Layer 7 of a small transformer language model trained on English Wikipedia (12 layers, counted from 0, width 64).
A neuron's activation on a vector x is SiLU(gate . x) times (in . x), where the dot is the dot product.
The model reads these tokens: " B" "ill" "b" "o" "ard" "," " N" "P" "R" "," " B" "ro" "ok" "ly" "n" "V" "e" "gan" " and" " more" "." " A" " sy" "n" "c" " l"

The vector x that enters this layer's MLP at each token. A number n stands for (n - 128) times 0.016.
0 " B": 68, 146, 72, 156, 181, 94, 97, 250, 128, 167, 154, 121, 93, 110, 145, 164, 137, 164, 153, 117, 107, 122, 140, 131, 98, 159, 179, 109, 105, 84, 136, 110, 133, 76, 140, 127, 153, 116, 128, 140, 110, 92, 132, 115, 165, 56, 86, 98, 164, 140, 125, 129, 60, 112, 35, 122, 91, 124, 198, 116, 118, 122, 106, 130
1 "ill": 139, 178, 128, 203, 124, 71, 160, 140, 222, 124, 126, 150, 98, 119, 73, 150, 40, 166, 103, 161, 117, 111, 137, 133, 179, 198, 235, 121, 94, 72, 113, 110, 159, 143, 149, 122, 177, 120, 154, 124, 165, 115, 123, 196, 131, 68, 107, 135, 155, 100, 212, 90, 131, 128, 54, 123, 99, 150, 148, 118, 105, 136, 94, 225
2 "b": 93, 125, 63, 113, 172, 71, 128, 177, 208, 119, 206, 169, 109, 182, 124, 164, 98, 151, 171, 177, 155, 91, 159, 130, 111, 115, 162, 91, 106, 118, 129, 82, 167, 149, 106, 124, 144, 110, 95, 109, 136, 107, 115, 140, 91, 37, 45, 67, 122, 165, 103, 90, 82, 111, 94, 120, 124, 191, 202, 120, 115, 123, 88, 210
3 "o": 137, 135, 100, 198, 178, 101, 137, 188, 174, 134, 136, 151, 83, 137, 122, 192, 100, 114, 119, 125, 137, 61, 152, 169, 137, 94, 163, 111, 103, 84, 175, 126, 161, 170, 135, 104, 130, 105, 119, 156, 112, 163, 113, 216, 85, 38, 163, 87, 94, 107, 126, 62, 53, 166, 135, 150, 137, 188, 115, 83, 81, 160, 154, 137
4 "ard": 143, 116, 134, 164, 130, 81, 143, 131, 204, 143, 103, 151, 101, 155, 116, 188, 97, 137, 120, 152, 138, 91, 140, 169, 202, 143, 177, 101, 141, 81, 135, 143, 193, 131, 96, 54, 121, 130, 124, 114, 222, 117, 129, 206, 127, 13, 121, 126, 151, 130, 176, 79, 125, 105, 82, 102, 131, 166, 118, 88, 72, 111, 114, 197
5 ",": 118, 152, 120, 152, 158, 136, 144, 163, 149, 164, 107, 116, 97, 131, 152, 209, 145, 133, 135, 82, 86, 117, 131, 204, 125, 140, 215, 75, 81, 38, 114, 96, 158, 159, 164, 111, 110, 114, 166, 128, 120, 122, 181, 111, 102, 30, 115, 123, 177, 124, 132, 75, 106, 125, 175, 173, 91, 155, 158, 160, 101, 172, 101, 124
6 " N": 150, 158, 37, 174, 123, 166, 123, 207, 162, 145, 143, 121, 50, 122, 146, 157, 66, 105, 136, 129, 30, 110, 110, 130, 113, 153, 187, 102, 72, 58, 133, 96, 113, 84, 145, 105, 122, 118, 141, 130, 159, 124, 146, 71, 128, 81, 129, 117, 173, 132, 138, 93, 57, 121, 75, 145, 73, 114, 153, 164, 116, 79, 80, 181
7 "P": 136, 143, 43, 136, 175, 171, 113, 222, 129, 116, 148, 189, 81, 96, 142, 145, 98, 184, 110, 134, 132, 86, 158, 138, 79, 172, 194, 107, 118, 91, 104, 45, 145, 70, 145, 139, 105, 71, 141, 131, 143, 130, 154, 108, 148, 45, 110, 112, 148, 124, 189, 123, 134, 144, 78, 113, 44, 138, 114, 156, 162, 130, 117, 165
8 "R": 110, 105, 79, 165, 202, 125, 118, 201, 203, 126, 151, 171, 69, 110, 114, 131, 121, 167, 73, 130, 74, 74, 189, 140, 124, 149, 202, 74, 108, 72, 114, 104, 131, 96, 112, 135, 77, 110, 160, 136, 105, 160, 170, 161, 122, 70, 137, 111, 161, 125, 168, 104, 57, 138, 56, 79, 71, 151, 139, 138, 119, 166, 83, 123
9 ",": 117, 137, 104, 157, 162, 143, 134, 169, 136, 172, 104, 114, 100, 133, 156, 197, 156, 130, 129, 87, 84, 118, 143, 205, 133, 147, 229, 66, 91, 38, 109, 85, 158, 163, 153, 122, 117, 118, 165, 130, 130, 117, 180, 118, 105, 30, 113, 134, 165, 104, 142, 93, 103, 132, 172, 174, 84, 154, 148, 169, 116, 177, 108, 115
10 " B": 90, 148, 47, 163, 185, 114, 80, 237, 115, 173, 135, 155, 50, 123, 161, 152, 120, 173, 150, 110, 97, 127, 141, 122, 104, 139, 163, 107, 113, 70, 134, 100, 138, 78, 141, 126, 134, 124, 131, 136, 153, 98, 127, 84, 167, 64, 118, 101, 172, 163, 122, 129, 62, 111, 37, 136, 112, 130, 188, 117, 107, 107, 77, 126
11 "ro": 98, 129, 88, 123, 151, 106, 112, 114, 140, 103, 165, 146, 100, 110, 66, 175, 65, 109, 154, 144, 137, 111, 185, 141, 205, 115, 205, 64, 78, 73, 183, 44, 145, 124, 61, 108, 174, 97, 136, 150, 152, 148, 143, 173, 92, 97, 84, 113, 118, 180, 160, 132, 28, 114, 102, 147, 106, 132, 133, 49, 108, 77, 128, 164
12 "ok": 157, 139, 89, 109, 175, 142, 149, 176, 179, 105, 206, 159, 47, 166, 41, 179, 132, 156, 84, 166, 137, 103, 132, 120, 139, 140, 184, 132, 111, 57, 80, 131, 155, 151, 118, 86, 116, 161, 105, 91, 139, 154, 84, 172, 142, 47, 117, 84, 101, 150, 136, 103, 102, 143, 29, 149, 124, 213, 96, 108, 110, 116, 66, 151
13 "ly": 180, 96, 90, 151, 184, 125, 101, 129, 229, 146, 169, 111, 133, 115, 88, 191, 140, 145, 139, 111, 202, 118, 129, 163, 113, 141, 200, 126, 119, 26, 149, 92, 192, 222, 161, 56, 121, 161, 84, 162, 174, 164, 137, 168, 128, 97, 113, 148, 156, 122, 179, 60, 116, 107, 66, 131, 133, 153, 129, 112, 129, 108, 130, 81
14 "n": 132, 158, 95, 118, 119, 123, 177, 138, 204, 85, 133, 47, 138, 157, 63, 177, 107, 92, 136, 160, 139, 62, 125, 142, 146, 104, 220, 112, 100, 98, 127, 124, 164, 114, 144, 106, 122, 121, 120, 131, 163, 147, 152, 157, 88, 58, 111, 141, 86, 97, 97, 20, 69, 161, 87, 148, 99, 200, 139, 122, 65, 129, 86, 162
15 "V": 124, 131, 63, 133, 140, 175, 173, 222, 172, 173, 190, 207, 77, 128, 129, 154, 67, 188, 96, 139, 135, 94, 107, 157, 70, 122, 169, 122, 119, 99, 125, 84, 127, 76, 160, 111, 76, 117, 105, 126, 106, 94, 185, 110, 128, 60, 113, 120, 181, 104, 181, 87, 90, 170, 105, 116, 52, 163, 107, 135, 148, 147, 121, 109
16 "e": 124, 153, 77, 172, 157, 117, 152, 143, 121, 199, 131, 157, 95, 71, 81, 193, 119, 128, 100, 137, 164, 81, 58, 86, 113, 127, 194, 95, 106, 121, 83, 17, 154, 78, 134, 147, 159, 82, 121, 127, 130, 160, 181, 109, 119, 62, 174, 152, 90, 73, 151, 119, 98, 159, 138, 158, 93, 166, 85, 85, 53, 67, 153, 161
17 "gan": 152, 152, 120, 156, 136, 132, 165, 104, 179, 166, 125, 178, 79, 122, 167, 168, 82, 195, 127, 163, 137, 71, 109, 185, 214, 119, 143, 113, 118, 14, 91, 65, 182, 103, 112, 94, 112, 117, 117, 105, 170, 101, 145, 145, 167, 79, 92, 171, 196, 115, 146, 81, 166, 111, 36, 135, 110, 163, 92, 118, 86, 128, 99, 179
18 " and": 145, 144, 139, 153, 156, 150, 149, 141, 151, 172, 156, 128, 82, 111, 153, 222, 112, 109, 131, 83, 85, 115, 121, 203, 113, 150, 211, 70, 73, 44, 107, 115, 147, 160, 162, 85, 116, 127, 161, 151, 108, 99, 165, 124, 110, 33, 113, 102, 181, 159, 127, 77, 136, 126, 165, 174, 96, 142, 148, 160, 111, 141, 130, 123
19 " more": 180, 122, 177, 133, 118, 81, 132, 138, 156, 207, 108, 174, 69, 121, 114, 162, 75, 197, 134, 143, 99, 78, 102, 142, 109, 130, 157, 84, 136, 37, 77, 79, 180, 167, 157, 146, 139, 148, 123, 204, 140, 199, 127, 168, 138, 75, 157, 227, 206, 154, 130, 87, 118, 142, 170, 140, 97, 134, 176, 135, 103, 118, 134, 169
20 ".": 119, 93, 134, 109, 161, 111, 179, 167, 203, 130, 112, 106, 95, 162, 121, 198, 172, 179, 130, 142, 87, 130, 100, 191, 135, 141, 192, 128, 86, 60, 160, 51, 174, 133, 167, 163, 96, 131, 160, 122, 111, 101, 184, 92, 99, 40, 103, 107, 179, 150, 162, 99, 83, 160, 123, 176, 81, 138, 127, 169, 94, 143, 107, 141
21 " A": 103, 143, 66, 132, 158, 122, 181, 178, 121, 151, 144, 180, 106, 86, 136, 209, 73, 164, 165, 82, 125, 110, 153, 124, 129, 130, 155, 85, 77, 25, 117, 136, 125, 85, 166, 138, 146, 129, 173, 177, 152, 132, 156, 116, 162, 104, 131, 131, 222, 191, 147, 93, 100, 146, 87, 163, 133, 112, 194, 171, 78, 115, 115, 159
22 " sy": 159, 102, 101, 114, 146, 86, 112, 188, 113, 163, 97, 154, 129, 103, 105, 160, 93, 131, 138, 86, 143, 149, 183, 113, 121, 121, 148, 130, 117, 23, 52, 65, 188, 168, 132, 138, 136, 57, 96, 160, 173, 143, 195, 132, 157, 126, 58, 124, 186, 185, 155, 55, 61, 126, 114, 124, 68, 81, 155, 112, 167, 86, 164, 147
23 "n": 151, 152, 118, 106, 97, 144, 177, 159, 227, 76, 138, 67, 122, 150, 99, 173, 117, 114, 162, 188, 115, 67, 131, 118, 139, 142, 186, 109, 115, 99, 125, 122, 151, 108, 152, 127, 150, 130, 153, 116, 173, 158, 198, 162, 85, 61, 107, 175, 97, 132, 107, 23, 53, 190, 106, 156, 83, 167, 152, 119, 72, 96, 112, 158
24 "c": 90, 159, 115, 160, 180, 135, 148, 193, 194, 106, 124, 155, 84, 136, 169, 131, 59, 157, 176, 182, 193, 55, 108, 164, 151, 103, 161, 110, 101, 82, 95, 66, 158, 164, 129, 117, 112, 159, 100, 129, 147, 126, 90, 220, 56, 70, 81, 136, 101, 192, 64, 77, 101, 153, 86, 150, 117, 132, 170, 105, 120, 90, 155, 141
25 " l": 118, 213, 126, 167, 113, 112, 165, 202, 169, 172, 149, 95, 134, 133, 174, 206, 83, 153, 105, 149, 107, 128, 128, 152, 109, 167, 163, 99, 95, 109, 111, 92, 125, 131, 163, 142, 110, 133, 91, 157, 178, 111, 165, 98, 137, 48, 135, 116, 156, 147, 131, 96, 69, 106, 63, 71, 59, 114, 199, 136, 131, 100, 79, 161

Each question shows the input weights of one neuron of the MLP. A number n stands for (n - 128) times 0.014.

n37 gate: 137, 129, 130, 99, 123, 105, 111, 155, 149, 134, 165, 100, 108, 116, 177, 103, 133, 125, 92, 183, 128, 136, 150, 147, 115, 159, 102, 144, 78, 134, 166, 204, 131, 178, 156, 103, 120, 136, 188, 101, 191, 72, 109, 82, 88, 110, 125, 90, 64, 100, 78, 73, 136, 103, 150, 145, 137, 101, 178, 158, 141, 167, 165, 86
n37 in: 124, 149, 118, 121, 154, 80, 142, 60, 175, 125, 136, 128, 89, 140, 139, 99, 171, 124, 122, 155, 103, 72, 88, 97, 89, 108, 137, 124, 85, 174, 156, 154, 104, 174, 150, 197, 133, 167, 140, 100, 73, 70, 165, 91, 156, 91, 125, 107, 167, 116, 74, 93, 100, 151, 125, 148, 106, 166, 152, 135, 176, 165, 129, 199
On which token does it fire most, and how strongly? 2 "b", at about 5

n30 gate: 161, 117, 149, 186, 140, 149, 89, 96, 142, 164, 121, 114, 105, 182, 142, 118, 132, 188, 142, 84, 108, 128, 151, 83, 134, 156, 98, 143, 86, 184, 182, 121, 162, 120, 187, 141, 97, 97, 140, 165, 152, 154, 79, 126, 143, 144, 102, 143, 99, 84, 114, 76, 126, 108, 159, 76, 205, 172, 187, 160, 99, 117, 163, 99
n30 in: 159, 114, 143, 148, 106, 167, 150, 121, 80, 126, 128, 67, 147, 190, 165, 106, 158, 152, 149, 89, 148, 137, 140, 76, 108, 104, 225, 155, 135, 151, 126, 101, 158, 183, 166, 74, 158, 115, 152, 102, 164, 147, 160, 149, 179, 96, 136, 161, 132, 128, 150, 121, 123, 181, 107, 93, 154, 188, 102, 138, 161, 85, 103, 119
On which token does it fire most? 13 "ly"

n132 gate: 108, 66, 102, 143, 97, 124, 107, 178, 115, 128, 124, 121, 125, 110, 162, 100, 126, 102, 93, 132, 177, 159, 119, 95, 128, 92, 92, 71, 122, 154, 136, 93, 115, 149, 93, 111, 111, 120, 181, 148, 133, 153, 97, 167, 87, 86, 193, 168, 138, 155, 135, 105, 170, 126, 113, 30, 110, 141, 88, 143, 114, 151, 74, 105
n132 in: 117, 95, 108, 110, 147, 133, 113, 164, 153, 91, 90, 198, 124, 127, 136, 74, 91, 131, 122, 173, 155, 66, 96, 76, 109, 141, 83, 111, 109, 120, 141, 128, 166, 110, 138, 168, 116, 145, 164, 163, 102, 142, 114, 130, 121, 121, 106, 187, 147, 111, 135, 161, 97, 158, 88, 110, 133, 165, 101, 145, 83, 163, 79, 130
On which two tokens does it fire most, strongest first? 8 "R", 7 "P"

n68 gate: 138, 127, 199, 150, 133, 132, 157, 153, 121, 123, 77, 109, 137, 148, 74, 169, 130, 94, 176, 130, 131, 104, 99, 81, 123, 120, 136, 120, 140, 138, 160, 94, 146, 166, 149, 164, 159, 151, 111, 158, 93, 123, 161, 84, 152, 103, 168, 91, 120, 135, 185, 97, 160, 115, 121, 77, 75, 83, 128, 137, 135, 160, 153, 113
n68 in: 111, 152, 174, 52, 118, 142, 159, 180, 163, 99, 91, 91, 126, 63, 130, 93, 108, 73, 164, 64, 100, 116, 119, 142, 57, 120, 156, 159, 103, 144, 91, 130, 156, 152, 136, 160, 121, 119, 118, 105, 116, 162, 170, 111, 127, 138, 99, 113, 107, 116, 121, 173, 158, 137, 103, 104, 107, 139, 112, 119, 141, 54, 146, 136
On which token does it fire most? 22 " sy"

n176 gate: 166, 88, 126, 98, 152, 169, 121, 110, 119, 139, 173, 135, 151, 107, 161, 139, 92, 164, 100, 102, 139, 155, 123, 161, 144, 139, 133, 107, 159, 173, 76, 105, 183, 60, 128, 102, 117, 126, 122, 160, 110, 118, 107, 98, 59, 124, 68, 73, 116, 112, 188, 164, 150, 129, 116, 153, 148, 81, 107, 133, 153, 168, 126, 54
n176 in: 151, 78, 63, 83, 167, 127, 137, 129, 121, 117, 145, 100, 181, 109, 224, 163, 90, 167, 128, 87, 149, 170, 120, 129, 147, 106, 137, 152, 92, 160, 81, 111, 144, 125, 83, 132, 187, 103, 159, 134, 105, 134, 124, 147, 83, 141, 104, 142, 133, 81, 125, 220, 126, 89, 124, 135, 114, 141, 139, 104, 149, 124, 105, 96
On which token does it fire most, and how strongly? 7 "P", at about 1.9

n39 gate: 158, 76, 111, 140, 148, 146, 59, 85, 82, 73, 123, 117, 153, 130, 131, 130, 135, 165, 117, 158, 96, 174, 157, 123, 107, 90, 128, 100, 110, 102, 200, 117, 98, 125, 144, 173, 139, 123, 155, 109, 91, 111, 82, 98, 157, 75, 74, 133, 88, 171, 124, 92, 168, 108, 125, 107, 103, 125, 139, 105, 113, 95, 151, 87
n39 in: 169, 97, 120, 116, 149, 151, 63, 116, 132, 88, 62, 153, 140, 89, 123, 114, 128, 116, 133, 113, 152, 143, 149, 128, 111, 104, 112, 139, 138, 124, 159, 119, 121, 48, 110, 137, 70, 109, 158, 88, 220, 133, 137, 126, 103, 136, 126, 190, 170, 140, 75, 96, 135, 138, 125, 130, 106, 132, 189, 139, 112, 119, 132, 112
On which token does it fire most? 10 " B"

n69 gate: 138, 97, 83, 147, 152, 114, 136, 157, 70, 113, 141, 136, 165, 114, 79, 65, 113, 155, 137, 170, 104, 151, 67, 134, 131, 145, 86, 139, 133, 102, 153, 161, 131, 112, 146, 102, 103, 167, 157, 136, 185, 184, 112, 131, 107, 148, 128, 171, 108, 165, 93, 124, 110, 90, 98, 178, 147, 107, 120, 142, 144, 123, 126, 157
n69 in: 149, 136, 169, 94, 148, 155, 160, 96, 156, 133, 120, 140, 179, 152, 106, 194, 123, 102, 168, 119, 140, 119, 158, 109, 176, 109, 164, 77, 150, 144, 73, 61, 122, 97, 118, 154, 124, 159, 117, 88, 114, 117, 162, 133, 179, 110, 180, 143, 117, 89, 147, 165, 92, 180, 113, 141, 130, 88, 179, 138, 124, 147, 154, 93
On which token does it fire most? 21 " A"

n79 gate: 160, 107, 97, 162, 103, 156, 169, 110, 127, 179, 97, 231, 156, 104, 107, 140, 171, 94, 195, 124, 140, 114, 105, 88, 124, 117, 170, 144, 171, 150, 64, 141, 124, 137, 131, 183, 169, 94, 138, 146, 101, 97, 100, 133, 154, 160, 115, 158, 112, 161, 170, 128, 76, 122, 150, 140, 135, 143, 172, 144, 179, 130, 150, 69
n79 in: 142, 124, 104, 128, 138, 89, 94, 83, 97, 167, 86, 99, 139, 124, 141, 146, 152, 89, 124, 99, 121, 132, 120, 51, 132, 103, 161, 178, 88, 93, 146, 152, 113, 141, 161, 106, 125, 65, 100, 147, 150, 121, 164, 98, 170, 133, 91, 135, 177, 120, 171, 94, 129, 170, 94, 96, 86, 172, 68, 147, 139, 149, 171, 92
On which token does it fire most, and how strongly? 22 " sy", at about 17

n48 gate: 138, 115, 166, 71, 133, 160, 147, 105, 118, 175, 133, 111, 139, 144, 63, 154, 108, 131, 164, 124, 119, 175, 174, 138, 97, 149, 101, 113, 91, 88, 135, 178, 70, 112, 142, 128, 146, 106, 34, 125, 112, 132, 154, 103, 120, 143, 141, 99, 80, 151, 164, 122, 108, 98, 138, 172, 161, 101, 112, 94, 116, 138, 101, 118
n48 in: 149, 154, 54, 164, 126, 140, 169, 142, 161, 117, 183, 121, 117, 159, 139, 115, 125, 158, 98, 79, 102, 102, 155, 103, 152, 111, 141, 80, 96, 181, 127, 120, 81, 122, 98, 132, 180, 148, 143, 135, 159, 162, 85, 138, 175, 201, 71, 176, 112, 127, 145, 112, 122, 88, 65, 138, 163, 194, 113, 129, 134, 143, 132, 96
On which three tokens does it fire most, strongest first? 11 "ro", 12 "ok", 20 "."

n161 gate: 148, 196, 153, 124, 121, 117, 157, 161, 173, 131, 193, 115, 120, 122, 111, 87, 198, 122, 121, 83, 170, 115, 177, 108, 88, 99, 88, 139, 151, 142, 70, 99, 121, 95, 106, 126, 120, 48, 112, 184, 118, 124, 124, 117, 130, 147, 136, 116, 195, 152, 137, 141, 174, 113, 112, 116, 142, 193, 184, 99, 155, 144, 162, 165
n161 in: 75, 134, 148, 119, 155, 138, 146, 146, 115, 130, 134, 155, 198, 136, 117, 112, 138, 117, 180, 113, 63, 116, 83, 98, 149, 162, 118, 117, 121, 108, 166, 162, 179, 81, 80, 78, 131, 95, 176, 96, 81, 100, 131, 136, 156, 103, 161, 111, 109, 144, 112, 160, 56, 154, 161, 131, 146, 152, 164, 139, 89, 110, 159, 56
On which token does it fire most? 0 " B"

n138 gate: 109, 77, 150, 146, 134, 153, 130, 191, 104, 163, 122, 152, 46, 107, 136, 118, 131, 132, 171, 130, 138, 199, 95, 118, 143, 67, 103, 53, 137, 105, 117, 146, 128, 160, 151, 136, 185, 137, 110, 144, 197, 94, 147, 128, 149, 218, 146, 149, 182, 101, 95, 117, 138, 132, 165, 87, 169, 84, 167, 101, 122, 149, 130, 136
n138 in: 109, 135, 137, 92, 103, 65, 167, 191, 168, 146, 143, 117, 138, 113, 143, 98, 141, 148, 75, 118, 133, 164, 163, 83, 123, 95, 125, 89, 131, 158, 121, 126, 83, 88, 148, 140, 183, 89, 152, 101, 197, 113, 158, 80, 106, 108, 136, 133, 95, 118, 113, 76, 91, 91, 145, 100, 177, 136, 136, 74, 148, 155, 59, 68
On which token does it fire most, and how strongly? 10 " B", at about 4.6

n151 gate: 119, 123, 144, 94, 118, 113, 145, 135, 61, 102, 162, 135, 184, 140, 151, 76, 123, 158, 118, 142, 146, 130, 122, 152, 169, 172, 59, 55, 102, 122, 211, 137, 150, 130, 112, 86, 120, 120, 154, 86, 115, 196, 152, 190, 152, 159, 148, 126, 126, 159, 142, 157, 107, 142, 105, 142, 123, 171, 144, 199, 123, 112, 119, 136
n151 in: 102, 118, 114, 128, 110, 84, 125, 156, 114, 129, 66, 186, 131, 91, 136, 99, 176, 84, 109, 95, 103, 116, 162, 200, 166, 76, 111, 110, 128, 176, 137, 99, 115, 80, 125, 129, 75, 123, 171, 141, 190, 112, 113, 187, 186, 180, 134, 124, 100, 134, 146, 148, 177, 105, 134, 159, 103, 172, 154, 147, 138, 89, 133, 162
On which token does it fire most, and how strongly? 13 "ly", at about 1

n32 gate: 158, 96, 93, 167, 141, 164, 113, 79, 149, 166, 148, 109, 112, 158, 153, 111, 145, 137, 154, 174, 107, 129, 138, 104, 131, 153, 145, 187, 167, 134, 146, 115, 115, 171, 102, 80, 158, 206, 110, 114, 99, 142, 150, 146, 168, 122, 137, 134, 148, 155, 150, 108, 122, 148, 157, 83, 152, 95, 140, 157, 82, 140, 187, 130
n32 in: 123, 154, 143, 161, 114, 124, 176, 71, 135, 128, 81, 101, 101, 143, 122, 126, 166, 117, 161, 90, 135, 71, 83, 78, 84, 152, 110, 128, 95, 84, 135, 128, 133, 144, 145, 137, 89, 112, 78, 127, 111, 143, 148, 128, 110, 142, 139, 112, 131, 130, 100, 150, 153, 101, 139, 150, 63, 98, 133, 103, 132, 123, 180, 189
On which token does it fire most? 19 " more"

n123 gate: 102, 146, 105, 138, 135, 155, 133, 125, 102, 109, 166, 85, 140, 126, 81, 174, 148, 148, 87, 108, 144, 165, 113, 71, 111, 160, 72, 116, 108, 175, 216, 108, 173, 154, 97, 90, 148, 162, 144, 114, 105, 138, 92, 119, 76, 92, 117, 142, 133, 119, 160, 131, 110, 149, 109, 122, 136, 145, 54, 112, 162, 164, 103, 147
n123 in: 175, 112, 121, 100, 107, 151, 112, 114, 179, 89, 130, 99, 41, 123, 183, 65, 119, 184, 142, 149, 151, 172, 162, 115, 134, 157, 126, 101, 74, 69, 121, 102, 134, 74, 136, 106, 108, 137, 117, 171, 142, 135, 122, 153, 120, 160, 156, 118, 103, 150, 198, 108, 154, 90, 152, 130, 102, 105, 115, 90, 135, 114, 154, 145
On which token does it fire most? 11 "ro"

n38 gate: 118, 79, 173, 105, 98, 187, 178, 112, 99, 80, 114, 100, 129, 137, 119, 160, 115, 144, 152, 162, 104, 60, 91, 159, 132, 104, 61, 111, 160, 147, 140, 170, 108, 127, 154, 97, 111, 80, 104, 144, 133, 149, 110, 146, 139, 121, 111, 163, 110, 102, 74, 110, 122, 152, 140, 134, 118, 133, 149, 153, 109, 89, 155, 154
n38 in: 112, 112, 106, 179, 140, 124, 157, 49, 68, 81, 170, 192, 114, 114, 127, 110, 124, 155, 95, 210, 99, 135, 85, 127, 161, 197, 56, 78, 160, 88, 125, 167, 143, 153, 129, 105, 169, 144, 109, 148, 144, 194, 174, 115, 178, 149, 179, 183, 157, 177, 103, 118, 91, 131, 132, 130, 116, 131, 149, 156, 122, 146, 154, 172
On which token does it fire most, and how strongly? 19 " more", at about 5.2

n93 gate: 149, 161, 151, 126, 140, 93, 184, 75, 114, 157, 127, 154, 113, 137, 52, 111, 121, 109, 113, 101, 162, 105, 106, 203, 99, 135, 127, 100, 117, 125, 133, 107, 121, 119, 84, 157, 82, 104, 122, 105, 111, 117, 134, 85, 142, 136, 146, 131, 212, 173, 37, 169, 130, 141, 118, 152, 136, 146, 123, 142, 116, 145, 147, 114
n93 in: 88, 153, 77, 93, 161, 87, 174, 164, 87, 136, 119, 158, 143, 102, 159, 103, 145, 134, 78, 118, 124, 156, 116, 113, 116, 91, 124, 168, 142, 146, 110, 137, 105, 97, 148, 138, 105, 58, 95, 126, 222, 158, 144, 129, 170, 167, 155, 115, 127, 98, 126, 109, 133, 149, 139, 125, 120, 215, 94, 130, 93, 66, 133, 134
On which token does it fire most? 16 "e"

n71 gate: 131, 161, 112, 117, 118, 98, 157, 117, 151, 173, 173, 115, 219, 157, 129, 138, 129, 131, 143, 135, 117, 155, 174, 73, 99, 75, 108, 148, 153, 89, 117, 143, 173, 122, 135, 136, 128, 103, 118, 108, 85, 101, 172, 149, 144, 113, 144, 106, 165, 121, 128, 184, 104, 113, 139, 87, 112, 156, 196, 132, 174, 96, 148, 145
n71 in: 99, 121, 124, 59, 169, 107, 113, 167, 173, 150, 109, 178, 134, 127, 116, 158, 141, 99, 141, 118, 66, 152, 146, 206, 209, 82, 113, 173, 94, 184, 110, 131, 147, 214, 184, 128, 127, 78, 151, 125, 87, 127, 133, 100, 157, 121, 139, 144, 90, 128, 123, 119, 95, 95, 128, 83, 159, 122, 116, 122, 95, 153, 109, 96
On which token does it fire most? 2 "b"

n175 gate: 185, 186, 129, 200, 108, 114, 147, 131, 146, 190, 109, 115, 163, 133, 140, 52, 117, 124, 140, 44, 151, 161, 136, 83, 97, 100, 128, 144, 98, 152, 97, 159, 140, 92, 129, 113, 163, 182, 85, 138, 94, 119, 160, 145, 132, 148, 60, 132, 114, 125, 109, 140, 106, 150, 147, 212, 169, 155, 110, 155, 165, 146, 126, 81
n175 in: 105, 178, 169, 101, 159, 158, 91, 116, 144, 153, 86, 138, 86, 89, 139, 161, 153, 81, 156, 135, 106, 162, 150, 163, 138, 162, 98, 136, 147, 160, 109, 96, 125, 129, 166, 83, 119, 150, 132, 98, 158, 127, 182, 131, 96, 183, 128, 203, 116, 179, 90, 115, 101, 75, 102, 121, 130, 66, 123, 86, 186, 111, 107, 164
On which token does it fire most? 3 "o"

n177 gate: 118, 111, 156, 175, 156, 143, 109, 162, 111, 149, 145, 123, 83, 181, 162, 144, 81, 149, 51, 128, 137, 148, 178, 127, 128, 121, 78, 77, 128, 166, 141, 147, 146, 135, 165, 97, 114, 114, 112, 122, 174, 112, 129, 151, 116, 103, 111, 107, 94, 104, 148, 152, 159, 109, 146, 126, 149, 103, 157, 97, 112, 116, 76, 142
n177 in: 135, 126, 67, 145, 116, 116, 132, 131, 178, 135, 167, 125, 167, 106, 98, 104, 159, 130, 182, 64, 111, 133, 112, 137, 146, 102, 95, 107, 151, 99, 133, 112, 121, 102, 118, 88, 156, 161, 132, 162, 119, 156, 88, 136, 109, 106, 119, 149, 149, 160, 132, 70, 147, 92, 113, 136, 174, 156, 67, 144, 140, 112, 116, 131
On which token does it fire most? 4 "ard"

n86 gate: 107, 197, 130, 151, 175, 108, 144, 128, 136, 128, 111, 182, 183, 138, 101, 116, 148, 72, 148, 99, 101, 174, 115, 58, 139, 184, 97, 123, 147, 87, 87, 150, 157, 125, 91, 121, 180, 115, 156, 86, 120, 135, 155, 100, 69, 187, 152, 103, 156, 120, 127, 134, 87, 165, 155, 161, 124, 109, 175, 144, 146, 132, 130, 130
n86 in: 84, 139, 103, 112, 137, 100, 148, 162, 155, 174, 152, 151, 149, 94, 109, 131, 98, 142, 59, 106, 79, 88, 40, 135, 190, 88, 112, 141, 118, 105, 137, 155, 74, 126, 149, 125, 142, 44, 135, 162, 180, 149, 156, 124, 100, 77, 157, 86, 133, 150, 137, 118, 197, 108, 132, 89, 172, 113, 81, 166, 120, 163, 138, 132
On which token does it fire most, and how strongly? 21 " A", at about 4.9

n27 gate: 118, 129, 137, 108, 128, 121, 91, 110, 130, 121, 175, 149, 151, 101, 63, 177, 141, 139, 121, 136, 152, 102, 140, 131, 102, 137, 155, 120, 188, 132, 104, 129, 136, 113, 159, 189, 103, 117, 149, 95, 93, 141, 128, 105, 141, 127, 184, 119, 156, 106, 133, 138, 187, 142, 153, 201, 119, 122, 95, 154, 194, 131, 89, 132
n27 in: 134, 119, 113, 167, 101, 103, 131, 156, 141, 104, 127, 130, 129, 179, 151, 108, 207, 164, 134, 127, 137, 92, 98, 110, 148, 120, 104, 148, 76, 130, 130, 77, 203, 148, 163, 112, 145, 100, 143, 119, 164, 165, 164, 110, 106, 167, 136, 137, 144, 148, 82, 121, 112, 139, 115, 154, 171, 200, 162, 161, 127, 109, 156, 146
On which two tokens does it fire most, strongest first? 16 "e", 20 "."

n100 gate: 101, 103, 134, 125, 154, 158, 101, 87, 151, 151, 86, 125, 135, 141, 105, 123, 185, 176, 122, 155, 56, 130, 147, 125, 121, 184, 154, 132, 79, 147, 119, 86, 133, 147, 144, 123, 124, 138, 109, 98, 104, 130, 112, 88, 87, 183, 62, 78, 138, 74, 131, 117, 104, 152, 209, 83, 129, 98, 74, 94, 154, 131, 171, 156
n100 in: 141, 92, 139, 134, 151, 106, 164, 76, 187, 160, 50, 106, 112, 135, 116, 146, 95, 142, 96, 75, 70, 148, 200, 207, 112, 137, 128, 113, 100, 179, 105, 153, 84, 104, 135, 125, 104, 100, 116, 106, 178, 113, 42, 93, 130, 89, 130, 154, 172, 97, 109, 123, 149, 106, 149, 114, 140, 134, 114, 126, 165, 79, 180, 108
On which token does it fire most? 9 ","

n6 gate: 156, 150, 150, 93, 161, 154, 105, 124, 210, 135, 188, 137, 155, 163, 79, 88, 176, 126, 140, 156, 127, 118, 156, 151, 150, 94, 135, 158, 155, 131, 104, 131, 118, 104, 102, 84, 166, 127, 136, 171, 143, 179, 185, 124, 142, 165, 137, 125, 124, 185, 150, 189, 153, 47, 151, 137, 80, 112, 150, 84, 94, 199, 87, 140
n6 in: 155, 99, 114, 109, 124, 100, 166, 93, 150, 82, 172, 118, 191, 159, 118, 131, 149, 121, 98, 113, 169, 145, 137, 129, 86, 117, 157, 82, 130, 152, 127, 149, 113, 58, 169, 147, 126, 130, 132, 129, 108, 150, 132, 133, 168, 115, 179, 101, 123, 114, 125, 67, 147, 24, 148, 194, 116, 173, 161, 73, 59, 139, 194, 131
On which two tokens does it fire most, strongest first? 13 "ly", 2 "b"